Layer 6 of a small transformer language model trained on English Wikipedia (11 layers, counted from 0, width 128).
A neuron's activation on a vector x is SiLU(gate . x) times (in . x), where the dot is the dot product.

Input weights of the MLP neurons that the questions are about. A number n stands for (n - 500) times 0.0017.
n29 gate: 394 611 379 577 354 531 443 556 514 599 472 593 384 435 500 374 395 417 593 565 529 420 506 444 463 417 531 545 531 452 588 485 522 596 575 613 393 455 671 494 415 468 604 551 365 675 541 512 529 368 529 263 447 479 436 525 565 795 415 552 520 645 587 497 522 603 350 369 725 680 517 603 521 594 658 345 331 452 436 666 464 624 529 534 587 430 454 565 464 459 441 606 424 563 500 369 386 561 453 509 526 497 635 555 387 615 435 432 620 369 352 389 478 387 696 444 486 535 545 360 471 483 535 658 429 590 418 550
n95 gate: 471 340 698 665 552 526 552 620 386 470 497 417 543 419 588 547 520 606 656 497 579 421 549 609 590 475 563 491 418 403 571 586 554 423 392 483 642 524 459 366 475 402 383 342 584 494 452 576 559 475 595 444 531 677 383 531 694 392 491 279 695 369 598 421 520 419 646 575 420 643 471 586 536 636 469 456 348 515 571 338 460 459 613 593 532 432 500 687 683 556 533 433 466 448 351 419 370 491 467 594 494 564 610 518 416 372 425 431 480 503 349 390 256 400 497 383 403 420 480 535 329 659 464 480 539 402 630 575
n107 gate: 482 432 654 664 628 318 506 449 641 500 416 301 488 456 614 349 582 512 581 674 430 589 491 446 610 509 554 351 566 470 572 413 617 553 464 376 593 271 378 591 450 675 298 373 480 582 347 471 319 460 581 411 524 437 389 495 466 494 355 396 440 284 661 353 432 588 537 612 491 494 476 484 431 536 620 411 420 452 512 633 497 506 521 528 295 696 424 384 392 326 361 613 617 661 674 588 537 456 506 389 472 399 434 469 373 453 705 600 531 545 428 416 648 368 460 451 461 379 449 500 488 390 465 463 380 539 587 330
n121 gate: 473 565 379 444 490 421 444 396 436 371 548 505 580 621 316 513 454 415 502 515 529 419 564 531 576 468 462 538 662 510 586 550 541 607 431 578 597 653 439 262 624 680 520 362 403 556 333 359 602 555 455 569 526 505 512 530 510 502 465 507 447 626 503 460 429 450 574 553 572 576 447 430 477 519 346 466 517 518 443 448 514 590 466 377 536 520 473 590 477 458 424 500 543 279 389 639 572 408 520 461 463 520 432 502 475 484 568 498 385 399 447 665 484 435 663 452 440 579 638 569 488 533 419 596 634 495 415 571
n129 gate: 450 524 554 621 659 510 466 523 582 545 353 313 604 443 656 486 435 556 436 549 574 437 403 583 606 549 564 472 413 433 424 331 477 631 580 482 684 448 497 465 601 618 413 489 418 570 497 349 497 527 430 521 294 573 455 786 400 466 438 493 420 510 647 487 548 449 489 539 500 434 365 439 606 440 396 500 406 528 495 524 508 478 397 321 549 559 435 478 525 472 421 450 322 506 490 448 693 455 551 389 476 540 648 532 595 548 440 513 319 480 621 556 506 505 630 468 422 366 515 411 630 567 522 492 511 526 465 370
n224 gate: 535 365 485 541 617 600 342 451 524 300 393 590 436 364 453 550 544 472 524 378 418 341 429 604 571 417 512 425 468 477 548 614 477 443 319 491 679 381 717 611 489 464 494 494 478 475 506 771 455 564 659 655 620 445 239 657 551 485 294 341 567 517 385 466 506 570 411 477 494 673 503 463 421 494 660 462 663 293 479 581 489 622 403 465 561 440 503 567 548 463 296 577 523 423 636 368 551 554 590 302 485 538 536 443 430 506 570 398 609 606 264 509 452 462 559 497 601 469 503 547 473 592 592 467 479 570 374 503
n282 gate: 456 545 451 583 480 478 453 432 350 430 457 520 489 639 608 470 560 596 475 634 503 467 536 653 556 370 497 562 457 503 555 452 372 452 387 516 469 324 459 475 566 480 454 532 453 434 585 268 517 396 444 360 476 423 497 670 687 445 597 421 557 656 576 535 497 500 561 412 343 684 426 447 380 563 588 381 347 494 438 508 468 333 555 514 350 475 282 529 548 556 726 602 587 477 568 459 399 418 528 533 716 414 568 278 420 481 533 519 644 335 440 556 423 587 397 541 587 568 346 572 539 478 579 564 403 497 554 511
n305 gate: 426 253 558 390 426 616 523 469 534 546 369 451 427 544 494 558 422 530 537 368 676 449 534 556 426 245 536 434 525 625 597 549 494 423 494 377 540 538 514 543 481 497 459 538 588 451 402 550 564 635 529 523 582 579 360 387 535 452 497 551 436 695 658 514 475 602 705 517 408 505 617 503 573 480 295 693 635 476 448 391 569 583 520 452 453 373 432 398 481 664 532 534 239 577 503 587 739 425 564 483 372 420 442 635 523 592 508 520 610 425 530 327 390 352 406 537 478 473 605 457 403 561 392 469 593 438 474 410
n29 in: 411 613 471 848 676 553 446 538 405 429 385 397 450 415 561 643 610 546 590 447 529 255 599 506 369 554 310 202 454 522 529 490 553 487 512 406 481 457 430 461 424 344 470 649 500 461 357 553 312 664 452 622 565 690 465 463 523 522 627 379 625 464 326 439 531 516 458 525 282 451 425 530 588 538 524 682 694 513 513 613 429 479 459 487 375 351 554 398 418 650 625 455 400 467 406 263 555 452 571 551 669 341 735 455 319 503 403 402 624 503 369 523 726 550 535 527 406 563 540 516 535 404 452 516 500 453 400 543
n95 in: 458 532 491 525 530 434 506 536 585 514 664 612 601 602 634 391 500 544 675 512 384 330 511 469 588 442 500 406 423 589 436 497 580 517 359 536 598 415 506 425 560 422 664 574 357 516 457 444 581 354 488 600 538 532 446 540 367 432 625 342 581 478 563 634 636 503 497 649 611 350 517 575 261 576 542 557 484 547 560 506 406 455 508 551 578 203 669 543 527 345 503 438 494 479 570 489 212 624 520 531 423 335 503 578 617 440 615 399 537 557 475 468 463 458 600 590 533 313 453 576 454 701 495 483 687 548 454 471
n107 in: 653 434 575 326 375 479 207 554 562 533 561 909 511 571 394 590 543 619 533 519 507 682 551 539 413 425 390 433 542 311 474 589 457 614 567 478 548 383 648 444 493 433 661 988 504 458 511 591 307 316 500 559 335 556 518 393 359 409 623 682 385 351 477 472 559 586 577 460 600 665 561 462 448 500 809 667 334 789 379 548 564 589 525 442 382 411 410 538 535 524 462 671 560 439 618 569 515 445 723 580 591 500 735 441 523 618 418 298 551 623 617 448 418 421 584 473 454 696 521 424 445 539 493 409 556 181 482 541
n121 in: 530 574 489 516 542 340 387 511 430 623 548 598 425 412 465 393 471 687 435 600 325 462 457 593 557 573 621 479 471 379 456 738 600 609 574 313 500 570 495 583 583 604 478 604 399 487 527 413 387 318 475 696 487 658 421 423 390 403 566 482 513 482 350 399 560 597 606 460 511 534 524 540 550 567 371 389 500 492 527 451 594 495 379 546 359 516 564 375 567 557 550 443 511 525 405 377 648 547 566 438 589 427 497 377 308 572 290 647 597 529 497 511 457 601 476 500 428 518 503 379 446 586 526 549 506 654 560 597
n129 in: 559 399 656 457 823 461 574 451 556 541 467 503 472 481 379 371 280 524 350 474 549 379 466 677 435 575 618 585 572 506 494 176 591 610 642 466 632 497 555 544 645 730 516 519 540 521 383 513 475 407 509 422 497 494 300 503 421 361 684 298 503 432 272 569 482 605 509 494 527 467 405 533 669 457 441 373 341 497 632 422 509 608 373 519 460 522 528 430 453 488 426 321 509 611 342 494 434 582 611 553 469 441 430 497 497 571 329 715 556 582 597 550 440 570 559 471 585 333 461 435 684 419 400 432 465 732 525 589
n224 in: 512 561 528 450 631 454 610 333 500 663 529 642 388 543 527 404 515 474 325 389 521 485 384 406 554 475 439 293 642 439 519 400 395 521 515 305 461 500 447 473 483 582 429 578 513 494 497 512 561 721 449 455 509 614 575 402 433 393 500 404 515 548 478 477 723 506 491 530 398 422 644 434 457 636 586 488 457 712 352 503 575 365 717 518 570 533 458 537 509 445 482 577 617 331 316 387 548 415 488 410 470 509 576 693 710 437 526 530 557 525 622 369 535 471 365 375 673 601 459 279 518 584 740 644 647 385 421 451
n282 in: 686 560 463 535 608 494 406 538 456 572 584 638 336 530 625 430 421 642 533 515 515 669 488 413 470 517 405 512 627 468 335 458 674 473 350 480 329 565 477 391 661 328 582 380 392 500 419 691 500 558 527 464 372 351 545 379 609 538 634 525 599 624 525 600 526 436 553 479 532 577 616 650 549 620 613 450 486 568 733 476 552 413 524 743 640 653 559 643 666 622 494 518 491 385 625 635 452 428 503 539 408 488 494 629 537 585 532 444 591 327 595 551 624 509 580 387 363 564 532 527 697 483 394 586 521 663 476 530
n305 in: 515 425 509 441 478 431 503 468 515 383 691 757 436 400 470 516 453 472 658 536 394 671 373 700 544 561 636 442 566 509 497 371 477 527 575 544 464 540 520 401 539 524 530 558 358 517 551 321 368 456 539 628 497 628 518 639 331 606 312 581 677 520 503 531 525 476 515 471 436 560 346 528 415 494 581 494 554 580 730 339 417 355 535 571 561 455 588 422 582 647 646 326 537 565 497 453 770 500 407 559 630 574 449 587 497 396 558 436 512 419 333 551 513 650 408 533 457 664 552 594 485 408 539 550 369 608 587 773

Each question shows a token from some text and the vector x that enters the MLP there. A number n stands for (n - 500) times 0.013.

"zen": 471 563 603 569 486 510 341 517 652 535 579 474 466 306 526 494 470 343 384 448 523 419 470 501 478 253 340 465 499 546 485 496 646 567 551 469 414 695 517 384 599 530 643 433 773 426 521 467 569 598 372 464 425 629 409 212 468 417 430 465 548 476 477 568 441 553 366 373 470 374 523 449 554 554 372 449 652 428 653 501 578 478 449 368 538 430 545 359 515 610 553 477 411 397 604 567 458 507 540 505 551 534 467 546 480 549 523 606 453 600 468 524 556 749 445 364 534 473 581 805 607 483 507 522 396 393 469 617
Which of these neurons fires most? n305

" to": 532 606 555 482 642 576 443 337 495 437 590 551 559 444 564 535 597 466 549 486 535 392 568 609 424 505 364 435 732 400 509 583 507 463 396 623 447 694 608 411 502 435 698 527 649 635 468 519 440 461 565 395 498 465 492 523 589 505 472 574 813 333 474 352 290 498 540 405 451 577 548 536 507 492 612 516 465 490 602 379 272 282 441 422 602 480 546 285 474 646 589 559 527 595 540 387 491 432 631 479 502 493 474 458 496 533 663 552 461 507 553 445 484 620 522 497 456 600 511 366 530 595 405 521 491 427 605 325
The most active neuron and its activation: n282, at about 3

" Hab": 528 509 475 486 599 497 474 496 596 410 600 674 286 600 446 575 486 472 747 528 400 434 643 505 572 524 423 415 504 353 455 504 484 549 598 504 346 587 471 446 367 468 599 383 605 522 489 425 406 577 460 609 391 692 490 246 475 468 560 523 543 664 431 497 346 504 513 661 464 584 408 490 448 415 583 535 555 540 682 459 549 558 547 406 622 393 468 291 113 464 492 579 557 379 345 502 358 519 456 451 536 547 429 462 407 478 459 609 370 521 589 385 509 634 580 398 548 359 451 660 613 614 553 526 505 350 482 505
The most active neuron and its activation: n121, at about 1.3

",": 491 537 507 448 572 554 571 513 575 484 515 475 574 571 624 462 423 409 535 423 511 386 571 644 559 556 512 423 479 443 519 430 656 415 465 581 393 777 583 536 469 470 566 547 697 423 506 477 426 704 617 477 281 517 391 436 453 547 529 558 468 498 563 386 320 472 436 540 448 497 502 485 476 494 484 467 519 511 578 437 660 265 286 385 469 429 618 452 456 664 509 567 627 469 572 491 476 536 662 494 343 692 361 523 509 719 427 447 426 713 621 409 400 589 468 409 558 629 482 358 523 574 446 529 393 421 539 458
The two highest activations, in order: n129, n95

" Melbourne": 455 529 478 433 519 544 350 617 578 471 517 610 444 553 500 443 351 257 443 509 548 370 489 458 476 492 440 527 395 540 316 431 628 437 511 627 598 518 492 429 439 439 491 478 719 465 484 534 498 568 549 445 444 478 444 295 501 542 489 456 575 332 399 360 330 503 668 701 436 392 313 339 451 496 457 448 410 556 509 584 432 398 425 329 414 436 414 434 417 604 588 492 616 488 573 505 479 475 598 626 568 553 377 312 556 608 452 668 214 593 589 518 558 428 509 312 419 542 443 467 512 730 308 548 565 358 438 433
Which of these neurons fires most? n129

" he": 461 507 598 592 599 593 490 577 478 373 597 504 412 650 594 447 362 443 567 550 495 423 519 713 425 417 417 389 627 329 286 634 623 414 471 573 480 486 633 402 294 414 723 460 639 406 420 542 388 671 516 486 544 542 559 413 537 566 481 512 712 615 489 392 447 455 610 348 416 586 512 491 571 472 542 561 455 501 477 469 546 471 439 359 510 380 417 312 400 714 598 662 596 403 490 283 405 502 642 462 520 579 469 437 566 502 654 545 358 650 468 494 565 494 495 375 415 567 456 468 552 366 465 605 530 516 452 371
Which of these neurons fires most? n282

" the": 489 504 441 512 526 477 508 447 547 398 556 541 466 499 473 431 401 391 610 577 522 533 493 529 492 613 513 527 474 509 349 584 577 495 400 502 445 444 578 522 435 579 514 526 858 470 493 523 463 547 499 484 388 582 507 546 506 429 596 501 438 520 532 596 486 477 487 535 620 446 575 464 487 584 559 584 431 488 451 560 642 90 506 449 604 525 569 414 217 606 496 498 590 393 527 454 510 456 447 418 560 448 540 430 470 579 514 508 393 670 455 462 468 521 530 215 307 437 483 598 577 571 465 556 519 436 500 432
Which of these neurons fires most? n107

" also": 557 484 496 460 498 679 470 488 448 412 653 449 529 485 477 512 323 573 423 572 508 528 522 532 387 512 536 326 602 309 330 458 498 378 544 545 408 424 504 484 580 486 743 502 708 520 473 480 458 653 430 449 631 564 414 210 481 475 585 552 436 552 488 362 373 494 611 346 477 527 440 431 476 486 545 422 382 514 562 320 425 197 291 499 586 361 602 285 499 632 599 621 477 468 670 381 376 486 635 471 580 388 573 491 447 483 545 423 415 532 526 496 486 475 604 583 518 499 475 500 476 573 262 469 497 448 469 539
Which of these neurons fires most? n282

" H": 346 694 641 484 625 492 468 429 480 470 446 510 285 693 411 474 587 339 510 526 403 625 498 482 561 382 432 672 662 314 516 492 369 578 428 531 413 537 597 454 380 504 554 562 607 610 568 500 518 450 508 500 363 490 461 167 391 519 519 680 564 497 361 518 367 503 626 438 604 509 327 523 487 509 509 559 603 477 601 506 493 437 398 576 403 430 641 489 494 679 516 587 483 395 313 512 458 481 606 577 467 570 425 398 526 340 526 591 304 598 614 521 451 446 609 414 561 284 507 666 558 572 496 475 468 417 483 369
The most active neuron and its activation: n29, at about 0.51

" third": 359 539 524 414 533 396 536 487 557 457 696 450 375 479 395 498 477 339 508 494 437 443 461 621 494 398 514 526 587 457 278 596 476 686 395 613 422 417 562 456 542 487 659 525 630 428 467 510 485 709 378 366 450 495 489 611 415 502 538 545 504 492 359 791 603 566 602 435 538 221 529 450 478 419 387 446 490 515 456 477 519 292 492 502 389 523 651 582 320 558 667 592 606 428 526 289 481 520 587 349 555 521 459 518 384 570 471 573 357 571 503 414 600 415 529 337 459 509 424 777 509 542 535 504 450 470 392 464
The three highest activations, in order: n107, n121, n282

"\n\n": 573 593 450 540 587 714 504 486 399 495 584 505 651 410 426 496 566 263 591 557 507 663 538 541 527 455 415 496 563 414 387 449 537 366 358 538 397 498 571 535 634 476 589 485 859 389 502 542 391 454 578 443 426 707 379 533 395 522 575 626 468 553 422 401 556 523 438 439 510 460 531 585 544 503 559 413 396 405 597 371 538 530 330 479 413 458 555 463 285 642 536 427 554 502 565 441 541 420 543 446 386 494 406 440 556 554 642 562 464 465 588 353 394 491 428 418 503 440 446 491 625 379 512 553 529 415 492 406
The most active neuron and its activation: n95, at about 0.64

" a": 404 532 576 558 466 586 478 635 490 517 538 460 438 427 508 399 559 446 551 493 658 431 586 622 498 524 426 576 441 333 421 467 515 534 484 673 316 274 605 558 420 487 709 593 684 403 576 603 438 659 409 414 560 457 523 399 552 544 628 501 609 454 483 598 384 477 547 419 567 472 343 351 469 512 484 315 525 461 561 576 575 200 461 532 507 489 497 533 542 595 554 439 385 547 540 206 455 517 620 434 452 439 622 426 412 567 444 476 454 579 437 593 435 487 555 383 428 459 518 557 424 443 401 602 559 370 452 400
Which of these neurons fires most? n29

" became": 577 575 469 365 482 666 529 567 513 407 631 413 498 430 414 407 389 539 515 521 665 334 579 674 365 491 492 524 648 383 438 393 517 473 398 675 325 567 508 468 592 502 659 600 677 389 415 521 459 529 464 349 505 528 401 184 498 611 607 580 611 510 434 461 373 456 649 363 633 482 324 408 508 418 438 355 440 451 507 455 410 300 296 533 598 402 544 401 479 574 651 595 513 382 565 344 374 516 584 581 647 516 530 604 517 564 622 464 454 605 499 430 476 563 533 446 456 464 506 490 479 525 435 515 451 338 544 503
The two highest activations, in order: n29, n282

" by": 487 620 632 377 612 621 416 398 706 392 505 543 572 464 622 439 543 514 563 571 536 417 560 584 482 457 555 508 526 386 515 466 378 413 461 561 430 710 619 307 556 547 545 508 809 390 557 542 514 479 489 441 394 554 535 578 433 614 494 597 563 488 400 460 515 455 503 497 528 476 485 477 504 490 470 426 447 463 525 539 307 210 379 428 543 519 512 438 308 499 610 597 679 466 538 414 395 450 572 601 536 444 396 507 412 578 528 602 453 494 507 484 432 545 526 479 402 410 540 473 593 536 518 643 497 385 536 355
Which of these neurons fires most? n129

" sell": 500 621 413 442 546 391 439 375 639 484 679 477 480 443 536 499 452 580 670 527 537 427 442 464 519 467 476 487 831 457 613 470 442 414 633 661 459 492 556 452 583 534 473 417 677 423 512 471 556 452 529 425 413 445 406 586 435 430 532 571 536 398 460 335 335 486 561 565 468 503 259 570 516 423 545 501 537 484 647 555 356 403 391 421 429 501 538 302 267 580 489 498 472 440 542 473 360 671 583 619 713 536 581 422 518 573 382 614 553 570 500 369 467 525 571 437 286 494 523 624 530 363 459 550 434 372 238 600
Which of these neurons fires most? n29

" Second": 490 590 549 486 578 358 437 478 410 388 566 459 305 571 492 496 340 292 541 558 519 509 539 628 542 484 584 454 502 503 363 595 420 706 436 627 474 470 489 487 608 570 567 464 620 406 500 537 500 585 444 551 433 470 491 529 492 501 487 674 479 518 409 742 384 556 580 460 529 299 462 366 482 496 435 415 487 610 569 560 528 334 362 631 466 518 627 446 488 616 532 549 620 486 547 351 497 469 502 331 437 563 315 428 448 532 457 581 210 577 435 479 510 434 374 289 427 650 488 728 526 691 584 567 364 406 497 360
Which of these neurons fires most? n121

" Mine": 468 554 499 485 549 465 407 618 472 472 531 606 332 574 423 409 510 330 608 503 583 428 489 477 618 382 454 471 538 467 303 422 370 556 568 651 469 589 610 543 535 542 523 522 642 325 531 487 512 461 466 548 335 531 480 108 373 522 447 480 549 567 589 358 474 328 405 511 470 449 265 504 412 436 479 502 497 557 597 498 536 498 520 453 463 441 522 247 326 517 554 546 588 496 419 525 473 522 487 645 572 425 434 362 630 537 463 699 258 587 476 537 402 556 487 340 542 496 423 699 566 736 387 486 477 240 506 435
Which of these neurons fires most? n282

"'": 589 590 489 491 605 517 298 588 562 603 505 437 427 604 405 489 412 455 498 519 404 578 502 503 416 398 472 549 588 348 505 663 400 448 452 625 321 568 535 400 526 377 593 513 727 594 367 478 494 545 401 437 473 589 408 433 451 404 568 507 623 553 541 440 533 496 322 568 509 459 437 495 516 559 509 556 381 402 572 488 471 177 604 432 614 587 434 422 521 580 531 401 658 338 537 513 514 430 492 384 424 487 420 466 412 596 320 503 357 608 432 433 473 644 431 370 377 516 577 629 457 640 567 495 588 470 405 426
Which of these neurons fires most? n121

" trans": 534 516 522 591 469 414 546 514 506 283 515 528 310 500 577 462 424 437 543 524 325 442 526 532 375 244 497 482 665 311 376 589 630 657 562 612 478 464 526 367 502 458 593 484 617 468 443 453 496 625 598 473 484 542 591 529 474 388 656 603 436 408 445 410 402 606 588 551 549 539 363 436 555 289 552 368 609 510 646 554 437 475 370 656 571 403 546 293 124 422 530 528 743 584 492 459 431 446 476 535 503 637 535 479 471 403 610 631 652 634 476 463 502 624 566 426 564 506 607 579 502 684 471 601 480 475 495 468
Which of these neurons fires most? n107

" v": 370 580 340 417 538 685 323 428 531 325 514 564 390 546 515 345 537 535 554 644 550 518 568 671 543 575 432 455 569 282 510 503 384 479 530 629 290 554 688 410 584 409 530 524 515 363 493 540 406 584 501 517 436 548 500 317 467 459 641 621 479 496 514 548 393 587 439 643 446 464 701 581 464 369 591 629 594 563 701 544 465 396 450 481 662 467 627 363 369 600 337 440 497 399 340 394 446 457 427 572 550 596 436 531 585 495 581 654 544 598 408 572 494 463 596 463 455 373 652 531 488 582 339 586 396 576 483 509
Which of these neurons fires most? n29